Layer 4 of a small transformer language model trained on English Wikipedia (13 layers, counted from 0, width 128).
A neuron's activation on a vector x is SiLU(gate . x) times (in . x), where the dot is the dot product.
The model reads these tokens: "ed" " in" " A" "C" "T" " U" "P" " d" "em" "on" "st" "r" "ations" " pro" "t" "est" "ing" " the" " und" "er" "c"

The vector x that enters this layer's MLP at each token. A number n stands for n times 0.022.
0 "ed": -19 15 22 21 -24 38 -6 -15 -20 84 -33 0 -5 0 -11 13 -26 24 28 43 0 26 -28 -7 -13 -20 4 21 -8 18 28 -22 -14 14 -4 10 0 5 -14 20 -1 1 31 0 -6 9 13 30 3 -31 -1 12 -3 11 7 -4 54 -9 36 -13 28 31 -9 -12 22 30 25 37 -47 -6 -11 6 9 -17 17 24 8 23 9 -10 -7 2 17 7 12 8 -12 -11 11 8 19 41 -8 -11 -4 31 13 4 -19 4 1 -3 12 14 3 7 -3 23 19 -2 -4 -3 -6 1 37 28 -3 4 -52 35 16 -22 -26 11 28 -3 0 14
1 " in": -16 -15 5 4 -18 -23 -18 39 5 4 -2 -7 -7 0 -5 15 24 -19 -15 27 1 20 7 5 20 7 11 2 -15 22 26 -3 1 10 29 -19 -34 18 27 -1 8 -2 21 8 -6 -37 11 7 21 -23 24 13 -2 10 -16 5 38 -8 47 -13 23 5 19 8 -4 13 20 25 -5 -6 2 0 -27 2 -27 -22 -8 -6 -13 -55 10 -2 -23 -9 24 25 18 -5 -13 7 -8 1 12 16 10 27 -3 -2 -31 1 27 -16 -13 28 -8 -4 -34 9 -17 13 6 22 22 2 14 -2 -2 -44 8 -25 6 7 11 -8 2 -29 8 -5
2 " A": -1 -1 -5 -6 9 -38 10 -1 -8 -14 -13 2 1 12 -16 -27 2 11 13 24 -7 -5 0 7 -2 9 -2 17 14 49 2 -7 -4 -14 15 12 -5 -14 21 -10 5 -20 -7 -20 0 12 -5 30 -8 27 15 40 -9 4 9 3 13 -9 43 -15 2 10 -29 -7 16 -6 55 9 -18 -29 11 3 -20 -1 -11 -14 -3 13 -3 -7 -7 -9 -8 21 -12 18 8 3 -6 -45 20 -27 14 2 -1 10 11 -5 5 11 -2 -24 -3 22 -5 -38 -8 16 -17 29 -2 -4 13 -3 -16 42 20 -26 -14 -3 -16 -11 -5 29 7 5 -24 27
3 "C": 20 19 -17 12 -4 -12 -46 19 -5 -26 -29 -44 -19 1 24 -4 8 3 -11 -5 0 -19 12 1 3 24 -4 -6 7 29 7 -1 -13 -20 -10 19 4 5 17 2 21 -18 -4 8 -32 17 -50 13 -26 66 -13 33 1 0 12 17 -33 39 31 -11 -10 7 4 -33 -20 -16 24 15 -8 3 -32 -20 -30 -5 17 -5 11 37 -7 -15 -5 7 47 -12 1 16 6 3 47 -7 -2 1 0 6 28 13 -14 1 38 1 17 -21 -1 -15 35 -9 21 43 2 29 -9 2 7 20 -2 -9 -2 -15 -19 -33 7 -3 11 1 7 -6 4 7
4 "T": 8 -20 28 -16 5 2 -36 5 34 -10 6 -13 -11 -39 34 3 -20 13 3 -29 9 26 17 46 31 3 -31 3 2 40 -18 -19 -9 -1 1 -14 31 6 31 6 34 11 -12 16 -11 22 -56 3 -19 62 -4 20 -12 -8 -17 23 -34 27 26 -4 -1 -14 5 -12 8 16 41 0 -16 -2 -54 -15 1 -10 6 -3 -20 29 -10 -8 21 -32 31 -63 -10 15 -6 4 26 -4 -21 -5 2 -4 -12 -15 7 -11 5 -1 -28 -18 10 0 -5 -19 -11 39 -19 30 8 12 -4 20 13 -35 -3 -2 -12 -37 26 16 -3 -11 -17 8 26 16
5 " U": 23 0 15 13 -3 3 9 -9 -4 20 -7 -6 0 5 -5 -22 7 -8 1 7 12 -3 5 17 13 -14 -31 4 -10 37 38 -7 -33 -4 -29 14 14 12 18 11 9 -16 -14 7 -17 -14 -19 16 -14 24 15 38 9 13 0 5 -9 5 35 21 5 9 -15 -20 24 -26 10 -40 2 -14 1 -44 5 -29 -9 -12 -16 -13 -7 18 -13 6 -15 0 -22 17 12 17 -23 -16 34 -14 10 -56 5 20 36 13 1 7 10 0 -9 24 25 -8 -7 14 16 23 -7 12 7 6 -30 38 28 -17 19 -48 7 10 -23 26 12 7 -36 -39
6 "P": -24 -8 -17 26 15 25 -72 12 -3 4 -20 -22 -19 -27 17 4 -16 -20 -27 4 -16 14 -16 19 0 0 13 26 4 23 -51 -11 13 -15 -7 31 4 24 53 14 -18 13 21 29 -6 9 -48 -12 10 20 -37 17 -28 17 -19 26 -2 11 21 -2 1 18 8 -2 -30 -6 -12 26 -3 2 4 -49 -6 22 29 0 14 9 -23 18 18 -31 29 -34 -1 -9 6 9 -11 -12 0 0 33 16 23 -13 43 -26 6 1 -12 -3 6 33 21 16 27 22 9 10 -13 19 12 -1 -4 -55 -27 -2 -14 -36 19 -23 -21 7 -5 -5 4 -6
7 " d": 6 -9 15 -54 5 -1 -11 -17 19 1 35 20 -7 25 -10 -23 -9 -18 -7 0 -6 -6 15 2 25 44 21 -3 4 -17 22 -3 22 -5 4 8 -3 -9 -8 3 -8 22 -15 -14 10 7 13 0 8 4 6 40 22 19 -16 -14 8 -8 35 22 7 15 -18 17 -14 -13 11 -24 -45 15 -21 -21 22 -7 10 -16 -8 0 -22 12 0 24 16 -26 2 1 -13 4 -13 -24 3 -4 -8 -15 6 -19 0 -11 -12 9 14 -27 -1 5 28 -5 25 8 -1 4 8 1 -6 -9 13 -33 -41 -16 -17 -29 36 33 -3 6 12 -13 29 21
8 "em": 20 -9 10 13 -51 7 9 -4 -15 17 37 -10 -13 -5 -12 -17 -1 -4 -38 27 20 -23 -2 8 -31 28 9 -3 -6 26 14 -13 1 10 -1 19 0 -9 -26 1 27 20 -16 -3 2 9 -21 -26 -32 5 14 12 1 12 11 13 37 4 22 8 -15 -6 -36 -6 5 46 -13 -31 3 -3 20 -62 8 -23 21 -11 32 -30 -2 13 -23 -16 -6 17 -15 39 -16 8 -49 -17 -36 -2 -27 -21 14 -14 18 32 21 -2 -24 2 1 14 7 13 14 10 15 55 16 -5 12 -23 8 -13 -18 -31 -15 -29 1 10 -1 21 0 -34 3 20
9 "on": 20 19 49 16 -4 -24 40 7 -32 15 20 -25 5 44 -15 36 6 -7 -35 2 -5 -19 -26 18 -29 46 19 20 -12 20 -5 -5 8 10 9 -8 30 27 3 15 -33 -9 -17 -18 -27 5 28 5 -10 8 -17 15 8 11 20 4 10 19 25 22 -14 -27 -23 11 -2 -4 -4 19 7 8 11 -44 18 6 -7 -10 5 -20 -47 -11 -27 7 33 -27 6 -19 -20 -3 15 -28 12 32 -5 5 -17 -17 53 -9 -18 0 13 9 7 -28 -9 6 -38 13 26 25 -19 2 -7 8 13 8 15 8 -41 -6 41 22 9 -10 -1 -5 8 28
10 "st": 9 31 -28 3 9 9 -4 -34 -26 21 -4 -1 -15 -26 6 -20 -8 30 -12 -1 -7 -3 -8 4 -15 5 13 -11 7 -3 16 -3 -7 20 -1 5 -13 -14 -34 37 15 0 -12 -9 -26 -30 -21 12 -18 -2 17 19 27 -14 -54 25 31 -3 36 9 -17 19 -27 7 16 35 -18 -5 -10 3 -38 -21 -26 14 2 -3 -16 36 10 12 -28 8 -37 -32 17 0 -12 -6 10 16 10 17 -6 25 16 -23 -28 8 12 6 -2 12 -6 -1 9 -2 4 1 22 7 6 4 -15 23 8 -29 11 34 -30 -2 10 27 3 -45 -3 -40 40 30
11 "r": 12 10 1 -22 -36 6 -4 -40 -11 28 -30 7 8 -20 -23 -5 -2 20 -12 4 -8 1 -18 -8 -9 -19 8 -12 17 29 25 -10 -46 1 -15 12 -29 -15 -17 4 -46 10 -13 -7 -58 22 25 -24 -50 -6 -1 27 12 15 -9 14 5 28 25 -1 13 -9 -19 -5 1 -1 -23 30 5 -20 12 -2 4 0 -15 16 -8 17 9 15 -4 -10 -1 -15 3 60 -13 -1 83 11 13 15 -8 -5 11 -11 21 -20 25 -8 -5 -20 -4 -22 12 -13 -10 -30 6 7 -19 -14 49 18 1 -14 -9 35 12 30 41 8 17 -18 9 -2 -3 1
12 "ations": 1 -10 21 1 -17 33 -7 -18 26 -27 -3 25 -14 16 10 15 -28 -14 16 -3 2 -14 -29 6 -20 4 5 -1 -11 -13 12 9 19 -21 -38 1 8 26 32 2 8 -2 -6 -2 -37 -7 -29 8 5 4 -11 -6 11 -30 33 9 29 34 40 -25 -30 -7 -13 -19 -13 -8 -32 24 6 -57 -9 6 -7 -32 35 19 -7 -13 9 -30 -17 -6 -30 1 -21 4 -18 6 33 -26 10 -17 -1 -16 15 26 6 4 -5 19 -3 14 7 11 -17 -26 -5 -3 12 -5 10 9 2 -11 15 8 5 -5 3 8 -3 -1 3 2 8 -12 41 -15
13 " pro": 1 -10 0 -8 4 -8 -10 16 -26 10 18 4 -8 52 -14 10 14 -22 13 6 25 -7 0 -14 16 -27 -19 -10 -12 -3 3 2 -19 -3 11 48 14 -16 46 -2 5 1 -12 3 -6 23 -30 22 15 36 15 22 -3 14 -12 8 25 -19 38 -24 8 0 -12 20 -22 -18 2 -6 3 -25 -2 -29 15 10 4 6 21 -2 -16 -17 -21 -8 -19 3 -21 -4 -36 12 -31 -16 -13 1 45 -22 20 15 4 -6 4 -1 6 33 9 37 -10 -22 1 4 11 19 1 12 1 3 -11 -96 4 -28 -2 -1 33 36 5 5 1 -16 27 16
14 "t": 23 -43 -7 -2 10 -25 -9 -16 11 33 52 -7 -7 -23 7 9 -12 2 -27 35 33 -30 -12 9 1 2 -20 6 -13 26 -34 18 11 33 14 2 -3 -19 -27 8 -6 -27 18 13 22 2 5 -42 -24 37 17 4 6 0 -26 17 9 30 21 8 3 -23 -22 15 -16 30 14 -8 -2 -21 17 -6 -25 8 0 -25 2 53 -13 29 2 -15 25 -15 -35 -15 -25 0 91 -2 43 14 35 3 -15 -29 21 -25 2 2 -10 13 14 26 -6 8 22 -31 17 20 4 10 6 -12 17 -27 -22 -5 -4 -23 -35 22 5 -2 -39 6 12 -3
15 "est": 16 -6 -28 -17 40 5 16 -7 -40 14 9 8 -37 -17 -12 -13 -21 -13 -8 35 21 -9 32 4 -14 -12 19 1 -2 -35 26 11 -16 21 -40 -17 -18 -19 3 18 -21 -36 44 -21 -30 -16 -1 -35 -36 -1 32 3 -10 -20 17 16 41 35 32 -10 -12 14 -16 13 -15 8 -32 -27 -2 21 -26 12 -25 -8 22 6 -32 29 14 -8 -4 -5 22 10 -5 -20 -3 -30 27 -10 -20 17 25 30 -2 -22 -3 9 5 2 2 19 14 36 -7 -2 -6 -22 11 23 16 -17 11 37 15 -14 1 29 -11 9 -4 -7 22 16 -47 -9 11 -6
16 "ing": -22 -13 9 19 -14 -4 -46 -10 7 20 -33 -9 -7 23 50 16 -21 -8 4 -1 10 0 -28 -15 -24 -42 -11 14 -8 0 14 -8 -14 16 32 -39 -8 12 14 9 19 -2 32 16 0 -13 2 -10 -7 25 4 -3 15 8 21 22 22 -6 48 2 10 2 -6 10 36 6 -19 -6 -42 -10 -30 5 -30 34 -8 -1 -17 -12 30 -3 -14 -3 9 38 -9 -2 -17 -18 38 -1 1 2 2 2 15 23 28 -7 25 5 13 14 7 -13 21 -2 43 6 7 0 2 -1 17 12 16 22 -7 -6 5 22 30 -3 38 -7 -4 -5 17 -30
17 " the": 3 0 19 0 -10 -41 1 34 -7 23 -8 -1 -6 3 -10 -9 -15 -4 -26 -1 -9 -4 7 11 -7 -31 20 0 -11 9 7 -6 1 0 13 36 -7 -12 -8 13 -4 -8 -14 5 18 -65 2 3 -4 -37 12 -11 5 14 -10 3 10 -11 39 14 11 17 -5 10 0 -2 -12 7 3 22 14 -7 12 -6 -13 26 -14 9 0 21 9 13 8 -27 -2 -4 16 13 -5 -25 1 -21 -8 -18 -17 -1 -27 -3 15 26 -8 14 -18 4 -14 22 -17 22 -20 1 0 -2 20 -2 1 14 5 47 -11 -3 14 5 21 24 12 22 16 9
18 " und": -17 -33 -12 -8 -12 -18 22 9 30 2 29 -7 -17 10 27 -36 -1 -18 -18 42 4 -3 12 7 -6 -10 7 -16 4 0 10 4 17 1 33 -8 7 -26 5 -15 3 -32 14 52 -3 34 -10 12 -4 -30 -10 7 26 6 1 8 -1 3 37 16 25 16 9 35 -14 -41 -6 1 -33 -27 6 -11 16 35 21 -54 2 10 -56 21 16 17 -11 -2 -33 8 16 23 13 -10 1 -4 -2 2 -20 -26 6 -4 -14 4 38 2 -25 25 11 1 -6 8 -20 9 18 13 -25 -13 3 -13 -29 -16 -16 -9 13 -16 3 -47 10 -21 23 -13
19 "er": -1 -31 11 5 44 19 10 3 28 -16 -10 -31 -14 45 -30 -14 16 25 5 -7 15 -9 -41 -25 2 10 5 22 10 34 12 19 -4 22 -20 16 5 3 7 41 9 34 -26 -23 0 -32 0 -8 -23 -3 1 3 -5 17 -1 -35 -24 30 20 46 17 -14 -12 24 30 -11 62 4 -6 24 -8 -12 4 -30 2 -40 -19 17 15 -24 6 9 -5 -50 17 14 6 4 14 -27 8 23 -28 25 -3 14 18 12 25 8 4 -26 26 -24 21 19 19 37 -11 31 -7 -25 9 11 9 6 -24 0 -18 26 17 -25 6 -24 -39 -11 -19 37
20 "c": 19 26 12 -4 -19 6 -20 -22 39 -33 -26 -15 2 7 3 -17 7 66 10 20 7 1 -21 22 -27 44 19 1 -20 34 23 7 44 21 2 25 -18 -43 -6 1 12 -24 12 6 -2 16 -36 -9 -12 -6 -8 13 42 20 -28 -21 -14 23 17 -31 -3 22 7 -30 0 5 1 -8 3 28 -14 -40 6 -32 23 -1 18 8 15 -25 5 13 47 0 24 43 11 -7 -18 9 5 41 -6 -1 7 0 -25 5 20 5 -30 -27 -23 10 -16 -21 36 -20 -15 19 -20 11 -4 13 -5 -8 7 -23 -21 9 12 42 -8 -51 3 -8 -1 21

Each question shows the input weights of one neuron of the MLP. A number n stands for n times 0.0064.

n136 gate: -18 7 -4 -13 -23 -18 2 -28 -13 -1 4 -17 6 6 -8 10 -22 4 -8 -10 31 -38 0 -11 -20 -8 29 -5 -11 9 8 -1 -24 -27 -5 -4 35 -20 -9 -5 -3 9 -5 14 14 10 19 -11 -36 12 -8 -30 -1 -2 21 -9 11 41 7 24 1 15 -1 27 11 -20 14 25 -12 -24 21 64 -13 32 4 1 -25 4 -10 7 8 -9 37 11 25 30 -8 1 31 0 -4 -5 29 16 -14 12 -5 12 5 -30 -3 -43 -4 -11 23 18 2 -40 48 -22 -5 23 14 28 18 -13 24 -18 -8 46 -15 11 -31 -11 -22 21 2 -7
n136 in: -27 12 -16 35 4 32 28 24 -1 10 2 2 -24 -1 13 6 31 -31 -30 14 31 -26 -15 -14 -11 24 6 -14 -1 6 -18 -36 20 -5 -16 -6 -3 -24 -16 -9 -3 -24 -13 20 21 11 -17 0 -5 -27 -5 -13 -14 -20 35 -9 20 2 -13 5 -20 34 -15 7 8 1 -8 -7 -16 -18 -15 -34 -3 7 -4 25 3 14 30 -10 -24 -5 32 -6 26 -17 49 10 20 25 -30 -5 38 -10 -15 -44 -5 -20 18 -15 -4 -3 23 8 -11 -46 -3 -10 -7 2 0 -2 -7 19 2 -22 21 -12 23 6 -13 -17 14 -14 29 15 64 -17
Its three highest activations, in order, are on tokens 15 "est", 14 "t", 5 " U"

n193 gate: -2 17 1 17 26 -7 3 -2 -21 -30 23 -23 -1 5 34 14 -28 30 -32 -2 -6 -5 2 5 10 -24 -1 22 -22 18 8 1 -33 -1 1 0 2 7 -37 -4 12 7 -12 -18 -12 28 -4 -3 -3 20 -11 -17 22 9 3 14 -17 -17 -13 21 19 -20 0 2 -23 -21 12 8 -20 -3 6 9 -16 -39 -17 2 16 -26 -4 12 3 -16 5 -2 11 -6 -14 6 21 27 8 -20 -9 -20 14 22 -19 22 -11 6 -25 -21 1 -2 -15 12 2 -6 -1 10 -11 5 -4 26 9 9 -7 14 14 -6 -20 40 10 20 3 -11 -28 -5
n193 in: 14 -4 -1 -4 0 -15 9 14 -14 0 -1 5 -34 27 -19 -7 16 -20 -6 -12 1 -9 -9 -8 -8 46 11 -10 -1 -20 9 -22 15 -4 -4 3 16 15 -7 20 -13 -24 25 22 -16 -24 -1 22 1 -12 31 1 6 -21 -17 14 -1 0 33 -3 -12 -1 20 6 -18 -6 8 -25 -6 -11 -5 0 22 34 -2 12 -10 -1 6 0 -2 -5 -11 -5 -9 -10 -15 -5 -28 -18 -14 -18 7 27 -17 -2 -7 -3 -8 2 20 -17 -17 9 -1 -7 1 -5 24 2 12 -1 -17 -2 -2 8 15 -18 -8 -26 17 7 -25 8 -26 33 -4 -13
Its three highest activations, in order, are on tokens 5 " U", 0 "ed", 9 "on"

n292 gate: -20 -15 -16 -9 -44 3 -5 -21 -9 -3 -23 -1 7 18 -43 5 14 9 -8 11 12 -2 11 -19 12 -2 -13 -8 -13 15 -2 -3 17 2 3 -19 22 9 13 -19 -10 -34 10 -6 27 9 -26 3 15 -11 13 -25 10 7 6 32 -41 25 -13 23 29 7 1 -25 9 15 -28 11 -5 -19 -12 -4 24 11 -30 43 -10 9 -20 24 1 -15 2 9 10 -1 22 -11 -1 4 10 1 21 2 1 15 5 18 12 12 -3 -19 31 -20 1 -11 9 7 15 3 -6 -13 7 26 -19 -27 7 1 6 -22 -4 37 23 1 12 18 17 14
n292 in: -9 -4 -6 -4 -16 1 -6 1 -5 -1 14 -11 10 14 -24 -5 31 2 -8 13 -15 -1 -4 -17 -23 -5 9 11 -14 32 -18 -24 6 17 -9 -10 -10 10 10 -19 -1 0 8 6 -7 -18 2 10 3 -1 0 -23 32 -23 1 -17 -39 0 -18 9 1 26 12 0 -4 0 -14 -25 -17 1 -11 5 5 6 -5 38 23 8 1 8 6 5 -24 28 -12 44 -9 4 -18 4 -6 -6 10 19 -1 9 0 -3 31 -10 0 -19 4 -15 -5 -13 9 14 -26 10 -12 -25 8 19 -14 -20 -39 -10 8 -18 -15 28 -9 -2 13 27 -11 23
Which token does this neuron like most? 20 "c"

n330 gate: -15 -50 35 16 -7 -2 -21 -12 2 -23 1 19 -28 40 -4 18 -4 -11 30 -6 -18 -18 27 3 -14 19 -26 -38 -12 -31 1 -2 7 -25 2 -25 5 17 2 -19 31 12 -38 33 -7 -18 -45 -9 43 21 -10 -29 -15 17 5 -16 10 -11 1 -5 25 -20 9 4 12 25 -37 2 -12 -4 3 -11 -41 -1 -5 15 7 -4 -21 9 -4 -5 -20 35 5 -19 -12 -9 -8 -1 -21 12 15 1 5 -11 -5 11 -16 5 -19 -9 12 8 3 2 -9 11 -9 -18 45 14 -4 -2 -29 21 1 13 35 -25 -6 -1 35 17 -12 37 -1 -18
n330 in: 1 -18 6 -12 6 4 -29 -6 4 14 -31 24 -14 25 -2 -12 1 -6 14 4 -9 -19 -10 -1 -13 -3 -23 2 9 6 -5 -5 42 -14 -17 -3 16 0 20 -11 -13 11 -32 16 -36 -12 -32 -11 4 -4 -2 4 13 -7 -4 -23 19 37 -3 10 -4 -1 -20 23 -14 -1 2 31 -2 -11 35 10 -23 19 7 20 -18 -35 -4 2 -11 -3 -11 14 8 -7 -8 -9 6 2 10 18 17 -22 7 13 9 16 -35 -3 -17 4 -10 -19 -16 9 -14 17 -4 32 37 22 -7 20 -5 37 1 49 -4 5 2 -2 9 -14 2 -18 27 -12
Which token does this neuron like most? 12 "ations"

n253 gate: 16 22 -6 -9 30 -18 9 4 -33 14 0 7 -2 -24 -22 -33 37 -20 -1 42 -20 -6 15 2 -9 -21 17 -7 22 -3 -22 -26 -12 25 5 -19 24 18 13 -8 -25 -31 -5 -2 -3 22 14 4 5 20 -18 -45 -18 24 -19 -36 1 17 13 -2 -3 16 -18 24 -8 -7 25 12 40 30 -6 8 -23 4 -5 14 18 10 -8 -14 25 -7 -22 -14 -15 15 1 4 39 -6 2 -24 12 -6 11 4 -15 -8 -9 21 4 3 -24 15 -11 24 34 -9 13 -24 -31 -18 5 -7 4 -7 16 1 -19 36 -17 -7 9 -27 -14 -16 26 24
n253 in: -10 -10 -26 -11 -13 -7 -9 -8 -5 17 -7 16 -15 9 -51 -12 -3 12 -2 26 3 -9 2 -12 -15 -16 3 -6 28 -13 -28 -5 17 18 4 -15 30 -31 53 -23 -26 -16 35 -21 8 10 11 8 19 -12 -27 -32 -11 5 9 17 12 -2 5 7 -15 6 -10 3 -35 24 3 26 4 1 7 7 -21 14 -35 11 -2 10 19 -12 17 -2 -7 -4 1 4 8 4 22 -11 -2 12 -18 17 -5 -4 -10 7 -35 19 27 -1 -2 -3 2 9 19 -18 -7 2 -7 -7 46 -5 16 -3 17 -12 1 21 -30 3 20 -7 4 -14 12 -17
On which token does it fire most, and how strongly? 15 "est", at about 0.7

n365 gate: 16 -19 22 -3 25 18 -42 -9 17 -29 7 7 18 -5 -15 -8 -12 8 -3 -18 -8 0 4 1 0 -8 26 -8 9 -1 -2 -1 -36 21 2 3 -22 8 -20 -19 -1 -4 7 -6 -4 -13 -4 -14 -3 -11 16 -14 -41 11 18 -23 -16 9 -20 30 14 34 3 57 15 25 12 -22 2 -50 -27 -3 -1 11 4 11 8 -3 -20 30 8 19 34 -4 -8 -11 -25 0 15 -18 8 -21 -9 1 1 -5 -9 -10 11 10 -23 -3 -6 -35 -17 9 8 -2 -15 -3 7 -28 -10 2 22 -12 26 -2 -7 -10 13 51 -20 -8 -8 2 -51 26
n365 in: -2 -28 8 -26 3 -12 20 -9 28 -20 -8 -8 7 10 -28 -4 10 3 -7 47 1 -27 14 40 -1 14 1 12 7 -8 -39 9 44 19 -29 11 -17 29 8 -14 21 -20 -1 0 17 8 -15 -4 -21 -10 7 11 1 0 -9 19 10 10 -28 34 -9 4 22 5 -3 -10 -15 4 -9 2 -3 4 6 -3 -32 -5 -13 -3 -10 15 2 7 1 8 6 -3 -19 11 9 9 -3 -29 -8 33 -11 26 -42 2 6 -4 14 -25 -6 1 -32 -10 -18 -7 -19 1 -3 -7 1 -10 -11 -25 -7 9 17 -3 -8 25 3 9 -5 -16 -31 23
On which two tokens does it fire most, strongest first? 0 "ed", 14 "t"

n370 gate: -4 -3 29 -11 11 -25 -11 48 35 -24 9 -1 -11 0 22 13 -12 48 -25 16 -10 4 35 -19 -2 27 13 28 -8 15 -15 11 -5 -16 6 29 13 25 -14 2 -14 -6 -16 -13 30 7 -18 3 -9 9 38 -10 11 -2 -32 3 -39 12 -25 11 -23 2 40 26 -7 -22 35 -22 -25 -22 6 4 20 8 16 14 11 -13 -13 7 -2 24 21 6 29 21 7 36 19 2 18 9 -46 -26 1 -11 -23 24 30 -10 37 22 -12 26 -3 18 16 -19 3 -31 -4 -36 -7 -4 21 5 15 7 42 -11 -32 1 -33 -9 -2 -1 -28 33
n370 in: -4 11 -30 -2 11 8 -29 27 26 6 -23 34 -14 -4 -26 26 13 -12 -19 39 21 9 8 2 -1 -3 12 6 -10 42 50 13 4 -4 4 22 30 46 -30 -21 -21 5 -43 3 16 -6 -14 -8 -6 19 17 -10 -3 14 -13 6 -26 23 -8 13 -8 29 11 -5 -14 -3 26 -36 -50 18 -10 -11 -7 31 -19 36 -9 -37 -19 -11 6 30 11 -9 19 5 -14 29 8 -3 8 12 1 -36 15 -21 -26 31 8 -8 5 -23 -14 -8 -8 2 23 6 15 -25 4 -50 20 14 15 8 10 -11 13 15 0 8 8 -12 -24 13 0 31
Which token does this neuron like most? 20 "c"

n199 gate: 17 29 23 -5 2 -2 20 16 -8 -26 10 -47 7 7 15 24 24 23 -1 20 3 24 -7 7 18 -8 18 31 -22 -3 30 -3 24 21 13 13 -24 3 2 -26 -13 13 -34 1 8 -9 -20 -12 -15 -12 -7 -31 17 -13 5 18 -24 -31 -27 3 5 17 -26 9 4 -25 -12 -2 22 13 5 -12 -30 -6 9 -23 -19 20 27 -23 -4 -15 47 37 14 -31 18 29 21 0 1 -13 -9 -11 6 -19 -51 9 25 4 15 17 23 -3 -8 -20 28 -16 -1 29 11 9 5 -43 10 -18 -26 3 31 -6 -17 -7 -1 -4 7 16 9 -26
n199 in: 0 -39 21 26 -30 8 6 29 -10 -14 -1 -12 7 -4 8 16 -1 24 -32 -9 23 6 15 14 4 -18 -14 13 0 0 -7 -22 -16 14 -15 31 22 -23 8 -11 2 12 -15 -6 -17 33 2 24 -9 46 1 -24 31 6 2 -1 24 -2 8 -14 1 -26 -31 1 30 -6 -38 23 -20 22 -21 -5 -10 21 -9 -2 -22 29 -11 -2 -9 -8 23 18 -2 -9 1 -13 1 10 21 24 0 12 -26 5 -52 13 -11 9 41 -19 -2 8 2 11 40 -12 17 9 9 6 7 -1 31 9 -2 8 16 -14 7 8 44 -13 -23 -6 -20 -9
Which token does this neuron like most? 3 "C"

n287 gate: 33 -5 14 -20 5 -13 -32 7 22 -18 28 5 -23 7 -47 7 -25 0 11 0 -5 14 44 -13 21 1 20 -39 -5 -27 -40 -14 -7 -16 -2 25 -2 12 34 27 -10 4 2 -9 17 5 -2 -40 12 -27 4 11 8 6 -29 -3 10 6 -9 -6 -6 2 -22 -9 18 5 -31 -28 19 -37 -7 8 19 -2 12 7 -26 -6 -12 -4 -4 13 -16 -16 13 -4 -30 -10 3 11 13 -1 -24 -7 16 24 10 8 -32 26 -43 1 3 16 -2 7 4 27 -5 20 11 35 -42 -24 -32 27 -1 14 -55 5 27 8 -28 -1 9 5 6 1
n287 in: 11 5 4 -3 20 -2 2 -33 21 -7 4 -11 -12 -3 -2 11 15 21 -15 -4 13 -23 -4 33 -17 -1 -9 10 -24 -16 -1 17 12 -3 11 -8 4 -30 27 27 8 -16 -30 17 29 -21 23 4 -17 -8 18 2 13 -2 33 10 0 19 -1 16 2 2 35 -22 24 30 10 18 10 5 -1 -12 9 -19 -6 20 -32 28 -28 69 33 36 -14 -7 16 -10 3 16 6 -30 -7 18 21 8 14 15 -30 20 9 6 -19 6 29 17 -16 25 -27 -8 -47 -40 -12 -7 -10 6 36 15 13 -6 7 12 -7 2 20 -16 19 -2 21 38
Which token does this neuron like most? 17 " the"

n254 gate: -12 15 14 -2 10 22 20 -2 -19 -9 -5 17 -11 -16 -39 -34 9 -26 -15 13 -8 -8 -1 -5 16 -9 12 -6 27 -8 -5 -73 8 1 -3 -29 18 19 23 8 -16 -10 -16 14 -6 28 -36 -9 21 -2 8 -9 26 5 -17 -19 1 -3 20 -3 7 12 -14 6 29 -24 -33 30 5 -1 1 26 23 -27 -19 12 -2 13 -8 -37 -11 8 20 15 -11 -2 26 -21 -9 -7 4 -29 -20 45 -28 -17 -41 26 -10 30 -17 -22 -12 -8 -9 41 -1 7 7 -26 -1 -40 18 -36 4 2 -19 24 -12 -25 23 2 4 -8 -12 -36 24 42
n254 in: 15 -15 3 45 22 -26 10 11 5 6 7 -15 9 18 5 4 13 3 2 16 18 4 7 -7 -15 -2 -5 11 -26 -11 29 22 21 5 -4 32 -16 16 -28 27 9 -6 -7 12 -3 -10 11 29 -33 -20 3 4 -9 6 36 -21 21 17 -12 -3 8 -13 22 26 -1 34 4 -33 -17 -1 -1 20 -17 15 2 -19 24 -54 19 47 -2 6 6 11 -17 -2 -5 -9 16 4 -9 -19 15 -28 3 -1 22 -14 -10 9 18 -18 25 -3 -16 15 15 -5 4 8 -2 5 11 32 -2 -15 14 24 -31 6 -38 68 13 -4 7 4 4 0
On which two tokens does it fire most, strongest first? 17 " the", 15 "est"

n100 gate: -8 -17 -4 -13 -18 22 1 -6 -21 13 -6 3 0 16 24 10 7 -30 -15 11 3 12 -17 -5 -32 20 -4 -4 -5 -17 -17 -8 25 -16 11 2 13 22 4 32 17 -11 -23 -12 -32 -2 -21 22 -8 -24 4 -3 -18 21 4 10 13 -21 0 -16 37 3 -6 13 20 -1 34 -24 5 -33 -27 38 14 4 14 1 -12 -3 13 10 -22 11 -25 -15 -22 -11 3 16 -12 -6 -20 -20 0 17 22 -41 3 19 14 -8 -13 4 21 -4 2 8 -17 -15 7 -20 -24 40 12 25 -19 2 26 -7 4 -5 -16 4 -9 33 33 9 12 17
n100 in: -22 27 -8 -14 18 9 28 16 10 16 -6 -7 -18 38 3 -15 -29 -10 -4 -3 28 -7 9 2 10 28 24 -15 -7 -7 3 4 12 -13 -13 11 -9 -10 29 -40 -9 6 -16 5 -38 10 20 -19 25 15 11 -4 17 16 25 2 -14 19 -9 -29 2 -21 -26 22 19 -2 13 23 4 9 -3 -21 10 -8 -30 1 -3 -2 37 10 22 6 23 12 -25 -33 14 -1 13 -3 22 36 23 13 -21 18 20 27 30 2 -3 21 16 -13 2 -3 -1 18 22 1 1 1 7 -16 -15 11 -15 -6 10 -16 26 17 -5 -1 -16 -7 1 -9
Which token does this neuron like most? 13 " pro"